Layer 6 of a small transformer language model trained on English Wikipedia (11 layers, counted from 0, width 128). Numbers have three digits each and are written without spaces.
A neuron adds its activation times its output weights to the MLP's output. To switch it off is to set its activation to zero at one token and run the rest of the model.

Output weights of the MLP neurons that the questions are about. A number n stands for (n - 500) times 0.0017.
n8: 482445449480432435362514578441457525621622550323423521614521721598596449563295709523421366583497511636333690542655476466270674389520448441355603805367668394375503453543528566600571301497465595451616613522676368503688500539429436370500411384256360575481644606538345551297565429623781456413570350412503655618503485542773471493432563624414715635560304411474441349344467701259278357500465
n24: 294555471320671465377369206417744612585567591700470257539451500527473524500483372592600635305255512422432487444367536507198689523479334539388562689315545447696738337500663605478379580522519444500641408442590468614388266441294508713528732627631529525483718490463639260475411689457493564350372743576468676374507533510559406457684468493579623644544888342429437475654351493426483449346355
n29: 382525525703618582524497389236524480564530590538525475633572619575760466347467506399373435516372345535380516515690381602378427477426522645483483520503413594672555509572452652448465474354483421525425541439559451561531471463568472393595458486445426475490565358366524571449414813503453571558497591427516388402680457716518391451415428495661470250513696616549654382488530561522575408447385
n74: 611460523549461549557737497528551537351390645528389466507503487469606395336338503678573482506571400366435214478510591586483420321243340553590500299585541561235527655658800308401659541534476449353647429379673455621560635563549649487521523571500592440615584522460474566439606982418342686528228452568319401537513570431334442578518494527614511412302415283632410668289592507597470448632309
n75: 590596474494435338534491652540519445609537429436581515363544410784509609484398670486509570566429472530441674681439556577450269642622563509401565559331405626537472591441523458457607430462392570460481343494547433570458440459522617459546440427578693497618600436414483375505522290497616480586410447391656430526434595401549571463553668492208408497597316479598454474365387339650706650528263
n122: 403431399497654376438683467507604535514222635652712471375500509410341420362511607703483595567304401686578471549621491352490473336709264639576563529331479555402460586487608396513547623433351506484530544705409472616285324633640396651324322487566531435643725468347673440497566906550613419579454441531357527497460489512409366310555463547575534484503520350444471631387510465503589482506420
n134: 530419597386416395419544493451625338607705453247579520552638475670417324601577657540684446707326441497343821617605487455437592568289343642493707587391574523590263482551540497328652396546510417592534455358553516577633524593676513556430591424462587522335626573337608452475514667327400496452423480716606396379475327463507485289433259431620566395449609462665500388447573493579412431477418
n158: 458466541811344310570514500636467465530409339452413531496429595511464608410769532648425473351611349613465209403423430428458547415441452679582425387770438489716528348567380359626695600697577577624451621504643510522605328582547633403412560601628602593503500669600530388516470670581537148543438627554368478624338340542405296497478605390447235322494218390589572401541595325469728487370618
n202: 406405494545595734323558452450452284439404590612669494483615653481724460560507497568374486428534430648535450493630467497446503375475634523299485573579435459381461402596522640402437532547468535597435595545450509554514468529287317758444457384420337458407602569450566460432493230479417514568542526645553329565587617616592299573554310452361593642722580354637422255337507447662455754494616
n210: 566701420442654324429308535510590607626430458616500506517355441542636616450456398366575376359414470579551600507676400274608389464507472487513537427249470510606497465513353552457436565566487231588533543399522540440370500462381650323716693424578775397532415613547343327575431580518488496416444539606605543553581300409669683583429515509607691463369660500526685661590527281434479468500462
n211: 342531651481657479507420614371728465715557457473433612527402500586294550591741532379560377436558408530445387663670503557396606490507608676434519542322434494456440486579289430676500455430545310487476320520416559281772424557624497352510596506566550421562432553459725290418591646279629415533578474506533551487528409551767593618338527570485469677485329500450484460459267544388479506573305
n222: 542669409285431479486639671581430519486493624440506494557350461602560506565541597512740430403567723393442388638577454528523500288489405833358650594395629677302531479585497397412550553436426484389388485608577438454575487572404471430359238343490344375603390658766656647479486651429425386569504640429615359640631367420490483401507464425537517272419557301497538355581530560529535407619554
n254: 407716594427365477489447713602369528597511614507372586558560468376681513484649559454688564434594460536427543493546404601493425588402500424393460235333367514282372566584325758551550478692667562493477516287295483562350450613637420452391599645429456546615589817394652540565463436460621647702599535497321482514470255653369360537400660338561482344478487511522346367701315387524374481280617
n271: 402454574650394534642594420649692384402336452683504649523559415407466566586322606514440607545457381534372516262277608607580384522657367530287649247785649522393439581297386519862427621266569518583531590318431413526653731364489442522485583231473436626513465340640323461531685622475588433671596390793541382586579468463268350504492558372441324556461619573368536463346633514565572444450565
n284: 457367615664542673513433403507462633517373363578704481565500564369507486479504491634490608497367513617638367316351589296475394262422439445407418525377448428712552514370553539497302641596353466522506477328581509475324685497464591547454411739419551215411547520567387521664433610545415532557503456413377383512503673557686615314547477587786598560503751448514580514477471549392596562640627
n317: 634580289478496272524627613323535437689441545555444489457485546711637442386326459373623634638402425500481593616651622580417573344475511480465569394504598290339385437576625539522617400259354455419539503347534238681645607434605789586531564313619609300555639538659678384493597312489591577626467171206743469352312484548567699399308444628718488554561632362524445601168347692470380446507526

Each question names a token from some text and the token that comes next. It shows the activations a of the neurons there, in the order above. A number n stands for (n - 500) times 0.08.

Then comes g, the gradient of the next token's log-probability with respect to the MLP's output, scaled to length 1. A neuron's effect is roughly proportional to its activation times (output weights . g). A number n stands for (n - 500) times 0.00083.

" 1", then " in"
a: 493499501495493501503504498502473497493498494501
g: 618647613520405545457541508566683513506578368275461569605446443531618323597623491527537214560666612805537411582524421431424617267491301617483405576338376517455535529458760319343473420502585533481436358542502478576458453407516383661578646778377541420392347629496425441481388686484448435423539582496304349593511645576496514497324551388527503573389563423521556331573503492652584441637495
Which neuron, switched off, raises the next token's probability most? n211

" named", then " Euro"
a: 499526466499501506498512506464500496527497496501
g: 528514500430451720575443502603588472587511374464624579436566633328491472500522734454474481528477346142308253374396664351605515432596614491361534413579662290544584630359539374473552388427504647497671429636490478422692498554488366528242647445474595406532453397551368573428652497514503527505643529476471482555505470536384575570476504237651337473682609694583426418584596425551404410559621
Which neuron, switched off, lowers the next token's probability most? n210

" a", then " high"
a: 502502490503500503495479498485502495495497496500
g: 401348500485667523308579368273501447479394479557462611559589672490577498460478339546508678650610379764495759468606361585406504490485527483450474610629692757592483496512524357450502560294514477427498383523599513465502428501621505520319458337509457432562655454391532510509542535457368487270587493505584310464703402412288573630410410598661664622436556582418597377630301574525289589458363
Which neuron, switched off, raises the next token's probability most? n29

" main", then "land"
a: 500502501503499501494505523493503503496493504505
g: 407516446432609506453478538244396563508341675522404623525517533561570593458613549419491533487349537634629266416240630258403384600436486524419304519527506506700517470415412526451515407433574629578336412358590660556373532606618454668516524491498320530354460483420479458638474405618650364583485584504481378793502437612378435663398618614545533601655644474597365449750337505498607631337449
Which neuron, switched off, lowers the next token's probability most? n202

"re", then "ude"
a: 502502403499497499500503497502501499493500502507
g: 507575290516581490411461431321503389349430575449388380519407301616434612521516507592304454474381579487488443422494588398233348754534401372398574562540554549563490537468464462523578631509826464766587564416701519517463422562634483420505247623407606420417573626449418255603421432590506551502393568573437498601447549567398501655512801446543590665383570571489429541467490483485426403654745
Which neuron, switched off, lowers the next token's probability most? n29

"CE", then "I"
a: 513502491499499499500497549498495500502495503501
g: 491508564379218459561526577682521431549431334403379478560533505442576400290453546462593491511544412349587515398370554693570706468409585470573500227428461586645330466453549543658564617576624530422651361719455529322535522459432599628697583557496590390424485541576499544584558486398448348674625283480590522435561346542280352529361696597515604583411583514383377616669484427519315417690373
Which neuron, switched off, raises the next token's probability most? n202

".", then " The"
a: 498495494292496490495514472403470499504500497529
g: 459416712487233739546577670478534267473400311504507588648392608534546355615649518515538449525461433497513556454524513347315487378513523419703417397651614571475382573401361535408636445469513410563545595630570636616526340657491455436518659321446371573455561596577565445432540431498699426432731569697317533478398345311501604391515491448477270363518297530551482496553673591451523371579649
Which neuron, switched off, raises the next token's probability most? n317

"ti", then "eri"
a: 501502501497503489502501502498494500495497508502
g: 411482466526441585597324566544568565486672544545344517468709631591523529584480328374325529427477498333457438313432523725565579484374514399548433471536539501603596401459429652432287412400757485407500351355737508756265499596626276496602459580577202355474472547620604518590555517475360470528578581325595464489650412484592425652575567493438467449611384499502630323703419476575537616432444
Which neuron, switched off, lowers the next token's probability most? n122

"Z", then "ara"
a: 478514503504499499499497500504497500506500499502
g: 323594499370327673329251486649490736362503382492437544687600713472430565625720387610397523528400547564545467526406371454537538576443502474516443528460401476663626471561571657392423641434629416346532460424652298520382562517500334575683332496556421484423762313426503419368488540406258490690634635445505440547611525535640639472550572414480482522401491348606501502709382415565449568423472
Which two neurons, each switched off alone, lower its probability most, in order? n24, n8

" ship", then "yard"
a: 499500497511493499498501498500502500500492498499
g: 652383427676366527568472474481383458325509683503329364497289567438514504513443307631503407440641590557319444431485467426411512399579416660762512582540466515328423373604541587531334450497444452356512571637355549501536617254606624555505531524307508589468595628486423496603330731581387462532581715403658569579534481454444564633513464461347531422310613363523655307604708594679517599371530
Which two neurons, each switched off alone, lower its probability most, in order? n74, n75

"iel", then " was"
a: 502500525497566503500504499501504500500500485500
g: 601452450702580122586642566522627430630466556368501695488590540563591507511352635591420415453465332593513759612542461558359372691506649409483361407342408493562561647442527659672614655555421554460389530430643432614368538591500526530545559396467473663496523621442492522432423373296627497545323425372547465556396559309408471400447526504330606475446382541597696560421617336394542334346391
Which neuron, switched off, lowers the next token's probability most? n75

"=", then " Fe"
a: 503494493027494500490491478319494501505501495521
g: 548454650453323577525447461483548523310508472575532601612491619429557470702494603436537658714493601541391390544568539507279559605551271409455503415645459566681406643448725502354606449449570465623471432472595418555490490472532528678478644571443657418464465668209379640475416170473522289431431447627412459511589375498560396569552526427708324479546383459335551333425644480570288561649421
Which neuron, switched off, raises the next token's probability most? n74

".", then " Super"
a: 496494495291495492495527469399463499505500497529
g: 654539595540457649524418291390430381604454571547567627742527796408602549800581365409412557572478464325626476422532467443511510468657576454470568570631693491600299583275566596569547411485513530503565519804510484417636505376379423483518453450449422524709599390404489381548525314457516623535517472610452292454312429405297496492486266571517462473544670478342485463325497539347389540556548
Which neuron, switched off, lowers the next token's probability most? n74

"M", then "\""
a: 501499495501495497500500498507500466501505502499
g: 726662444444486437418732551538473492496431563382462374341454311673559622484582514426231477366606483593365493357573447513477501451452724560596541499453580556338607488574557521462367523525479736452622712542520507432396389595526630288617331465586542565558394526471599342350501483395501537619550577349518511519609427603557615267323509469511621568561201463555220602614383453568633589554360
Which neuron, switched off, raises the next token's probability most? n222

" that", then " they"
a: 498494500280501502507505499417440502519500495507
g: 538522493684589506392388379521524694291532362592418487479512444625502646454552597386450410466597584670589519483586517444356401412425635397517446457457403463636470344555613297349131580586566468464478558452515739575494379563361291648633547690585445508616581722553491627535527600382347554602409611216612447276583437587526649644527502457474489421484480565478469481314655358374527485559457
Which neuron, switched off, raises the next token's probability most? n210

".", then "90"
a: 502499496499494497502500500503501500502495497527
g: 809649380472445460429745587349387421608392540515451419388707472468566628339556384592562607458447471506693470671438686548625591269420367364596389455572501371594313369496485625334360510523335524464587649441464317675439435367537549436448503536622423445629379573483363523491478613522335427455563400585582418492486564540564699272511615539562750675583469490605323468415529582420483487463554
Which neuron, switched off, lowers the next token's probability most? n317

"land", then " Italy"
a: 508500495493495499500499496500504497512506498503
g: 514499522625333607652601549684523570532590531582624685569552382262481594653628638555379515677575590477499232545336363382480632605359391348541297442556455451412652779559529446531570586499643468446370388521432402417429562468600438409578563342411404384542584502345546477643561475287679495573488481657258453445475366595363612464521634437528432451491448468499417385229449427553524615580646
Which neuron, switched off, lowers the next token's probability most? n254

" signed", then " for"
a: 502500502507506504502500506501499495499498489498
g: 698473290550570362339530441583525579687407533418447319486595385424566458571412581483485542539440589376734370520508468383376485616474335713591550609366427522651543383562552595343321405544345573528490476396608744592494494423484533570515275648516548388549596340498399544571466419521551434328506530274379493531573797504422544590487467447529576554405581453450435637475464426553489823348775
Which neuron, switched off, raises the next token's probability most? n284

" rel", then "eg"
a: 491498499498501505505505506501551536500547500504
g: 528601467529597677518266549234428432499399618574542513485623390590293361719571532644408334493572569626481473576433379459251839443356526598390598530417274447701507351501654460472453572592634550529645530438657575332588480573636566627423539374473508656472397579434561576424444519415490616483611280387607536608314545397555461354635524471453444409500442497450491595260466456582483550564422
Which neuron, switched off, lowers the next token's probability most? n211

"á", then "di"
a: 496500528500498500505505498504500498498500503508
g: 420457489592509590489601416409603451673494540482387628699463537577668643739489460413526537456306505395479452521410666655385274470318519545404589558487335804360616508448522290507385424403556429496418471593533676633404404709355624376549481533297383578502531600635500508497471533661377472456548554430404406513516625631627487415453622566367388353541340518232627425358612696547568490394535
Which neuron, switched off, lowers the next token's probability most? n29

"el", then " would"
a: 503500502500500501491499500497501497505499469498
g: 516290505551470130443394395556526523461493511348463661521547587674435611473552545468634376581545356491441905520518509699328349701408613553455402448449499395503558636542525495509695438569312491488496597530579466639379494572415515562633569490572500553551486573578386625645516387402524704554484591394511347459526493387454497456417501654452606566431454428513516420208630265383674326459422
Which neuron, switched off, lowers the next token's probability most? n284

" start", then "er"
a: 505500506504501501497503562496493504497500500502
g: 514529455435390780610492327486494621507521702552528544502412510501471373431448519521317512460448539472529474445541656567570430424450486517537472372609500564550776464561486531502568647406753344441267378406651493472445430603506374519723366506476257538553537319510531462448616576675405222526643394523625330625722617388558500548608449577508521446440395322373633269462369571733557445390576
Which neuron, switched off, lowers the next token's probability most? n202

"=", then "Z"
a: 508495497501501500501503500498498500515503499497
g: 517297607459620400491307613493365447486367254608662403438388419427442535374556653396609636650436421461663332613377674569629521526679595364385553562304631464560363343392561362465528587557613267561575505500695680346458493219554550523583435530467568448398454474639700606605477509533457325620423402337531430418586447532478598548549518403659505416416599586473519557661477424694423598502522
Which neuron, switched off, raises the next token's probability most? n8

" the", then " future"
a: 505501499499519505504505502483485498498499501505
g: 498466515437451620531468530447656555477498638406278507480397536491424721383563329406571414363523592698580570492395455491430781464505638668454484385579571342550573419484508290416416542593427431588735703495373549639496567506401580554547381485454359386527417643350501516572391524281684241539658673324427444601468550529743561519475432619481722511440533408646605289405446456418550375408497
Which neuron, switched off, raises the next token's probability most? n75

" newly", then " established"
a: 465504500500500491499509499501496500499495500507
g: 396669487410357568395553528478726423407596492373444349392445320543569537643564447413676472480553561612474566529240574386563819435348451374435540450507442607451665457469617496381663489468756371480417414506614374329316420700591389563526496692529522489524512347374576471649515568577303339516436434510575341400517390570645512635429408531470482665451726681332571630518595525511576428489478
Which neuron, switched off, lowers the next token's probability most? n8

" Sea", then "."
a: 506500502501474498497500498502499501503497488501
g: 585291545481541369404496407514520534522697595519418482381565473442540561475484628556569513363608484500597490561609552507350421739306687388477473375494575527278562357369541582722615654538339639611546723664727440492313513551445473489505479417571440484668321579218595491322590637441659482494444347352560358513486455467667556532444649354353519442540373571636580506589428260522405470454410
Which neuron, switched off, raises the next token's probability most? n75

"=", then " History"
a: 498504514500500500503506501493502500499501500495
g: 462498548488463527432297673411444369293429393545517554602464502570603556658448477493446516556452696350482603509490623574477622543656450440469654276607466590517395794371571562559647481313515390640407351499380428773550542399603360627324506516525367572552334467369675526638568344583653349505447431472435404646407470510463434377551562410669412415633483619325498344474613652507501708512302
Which neuron, switched off, lowers the next token's probability most? n210

" a", then " larger"
a: 498500493500500501498470496491501498493500499499
g: 249551531462465631376538395314481534345480630491422292466396625488411370464451576572551342674573493439703351442724472400519591480505664411527331479614703431638563374659540617456280553437433544661565465534284427476419584535503518580677606510505327442439582333471404619493452480373331551422615553517681382522458518612536697568342481534461653572435684656563611519531466429588586214519413
Which neuron, switched off, lowers the next token's probability most? n158

"ons", then " and"
a: 506499496502505501515505500499547485501409488499
g: 500637340502614508466548531377354558449299386456518483499532526500467408298377420492547566398349450375450458573443626572742372283725610611509575510587462507538324425417457527283467292524503504493423463586613590548541485607382672539538446752616477516421506514550642614554452624541312522421722642476701634528561714411651516432527369435352459510549276402501381684348542616289678538523463
Which neuron, switched off, lowers the next token's probability most? n271

" 7", then " September"
a: 497498495503500498499501504508494496458493492502
g: 358504600582685552580460501312381526321649483383536568509442600378427584659354488439354375602436598573414454340728377555365518647530552505409457663582563565584454365535687491702582477574614363426574496461607434309658487564526436310542579348471523547396467363415510482581447355483423520241584640568592339517373579297513328453513439623520673650576640314699573516384681518459344622527514
Which neuron, switched off, lowers the next token's probability most? n254

" very", then " similar"
a: 451497500515512489497389507503497499501519498488
g: 377514502550497611394250603280372424586522498435432574497582425459614406557341542402425485689621626345527504430830454357509494517360471435698406613391483556377629440649383468612296522561496628454521425644487544525564518716619543375513566485554310419432573428507564475411540592680432598186509602456319462633441492583592661368427592435434564508275446727472675604382486555583517535398536
Which neuron, switched off, raises the next token's probability most? n8

"s", then " at"
a: 499501501501501501527504503502500500500505502499
g: 599582597640527428600612367511406647574509468365543475482607393400507431546674482560679364389481372225324554534522466539540435643471493588478391540435483404636320592411651520345541610709466560630328292702700536541308584501508485490478447416347460516530518657514597526332353471577357642405493655443376414490372715400427371466607391535611626489638376412478566437424433528402585537845462
Which neuron, switched off, lowers the next token's probability most? n134

" in", then " 2012"
a: 534506495475499505501501500494499498500497497502
g: 372425542389293342587596646380525562573560574378434408385520662417504533566223457552433482483551565390314412494558547390351475323397443415596536518566304284469498586570503750657312440458544590476622444420549385635638352680529422410549570651548521548512712486510459526427447495615404702315458394496632613368432421590660450579433359674373605564775522684622417438651520540436566516503542
Which neuron, switched off, lowers the next token's probability most? n8

"G", then "ree"
a: 508504498500497518494506499500500498506498498502
g: 158620446370485542392594371612664551496478605455433512581349494564459557438816465512436393433462349621366477431485359483315487432476511469537617494763393567482384453381481598636566585574396555614555456620589323501454532612420387631471452618321542588630560539579270587447513519460473293516412672687518536386474598600478497327420629490310761385394462342566608557490534605411597534486696
Which neuron, switched off, lowers the next token's probability most? n122

"ha", then "gen"
a: 503501499498500495500498494505503538500501499504
g: 548453473136470543484534463601487301590563598514594723412414211434721506405441622429566571614550589631603416540461512493621691477592400545467671565501558416484563303476417208649460355484502361576399434406484624549529434579619569346705610421426553426567434620457451488574525488495340331649401572484363578389495582324492404519661362510372612606618535451469483567495514586568648331610308
Which neuron, switched off, lowers the next token's probability most? n222

" to", then " Ray"
a: 506500498470503507502496497479503497516497494500
g: 686407701487463439456513638427499423492485445472209598738327330406429511506514567595542661468467620346623468729463370493384406467508392402488611546557624493494533483584691724574500507409555559416716560569519503455504398431459449549457501577604462418491478225560360520723523499544448482459511589409478479538354578560448555448412648496680250489180496559330265506366542606598438647510676
Which neuron, switched off, lowers the next token's probability most? n210

" the", then " Pir"
a: 500498501512496500496499502499505499500500498501
g: 662413563491493557523473677582426411474642554687550519515535307377407588566516647482494608439503509255494154476459837560493582512480350466715555516479449521429579687551478529495761443540413545291546511568593500390535619633513398355553325564437541587518422452502561498668622462526346520736397526464423362562362417400443688467528349478463374436494559407540391507455460413338347384498785
Which neuron, switched off, lowers the next token's probability most? n74

"\"", then ","
a: 499500497500505497498497503497502486501496495502
g: 388355503665600475423469455573571373602519333652499356738331542433409545468453470476580586570305409452563681536446674556387431423552626615606512331498387281509365570362437409477577335724424417380603546354499600596420514648545541577491583682622544558413582503585416643596424453437427576403433590464635503340551594349446563738425381681360520441473552309338541552323771479470673516545397
Which neuron, switched off, lowers the next token's probability most? n222

"-", then " Prop"
a: 500471501497492479493504501500505498500496496499
g: 408551435443538447615453267385487492335468430451390395388587297732623587594600302451375454558583407570453695316409492877713475456462535621445646343532527625261458599502439391531470467372560293588513452732441537371508647486582487547417546444282588549648686497383509445454525489490685428456518426451563630499604598400559557588469638367576575652593431536443590352536417656458423473495451
Which neuron, switched off, lowers the next token's probability most? n24

" Ferr", then "ies"
a: 509496502507489507504492501499499500499500502502
g: 373645554359494279490768432645452563452443583441591456448575502531252482404548486413545309460411439720433482510628658526594400411564440611542461529445513356364352309635333286713459393514581482537493715664445530628563398367449511627461615458366530567429598478619554482556703530361757585503401468408399501495439427566227398524374487417689353555532584451515522659634520564639510563431603
Which neuron, switched off, lowers the next token's probability most? n122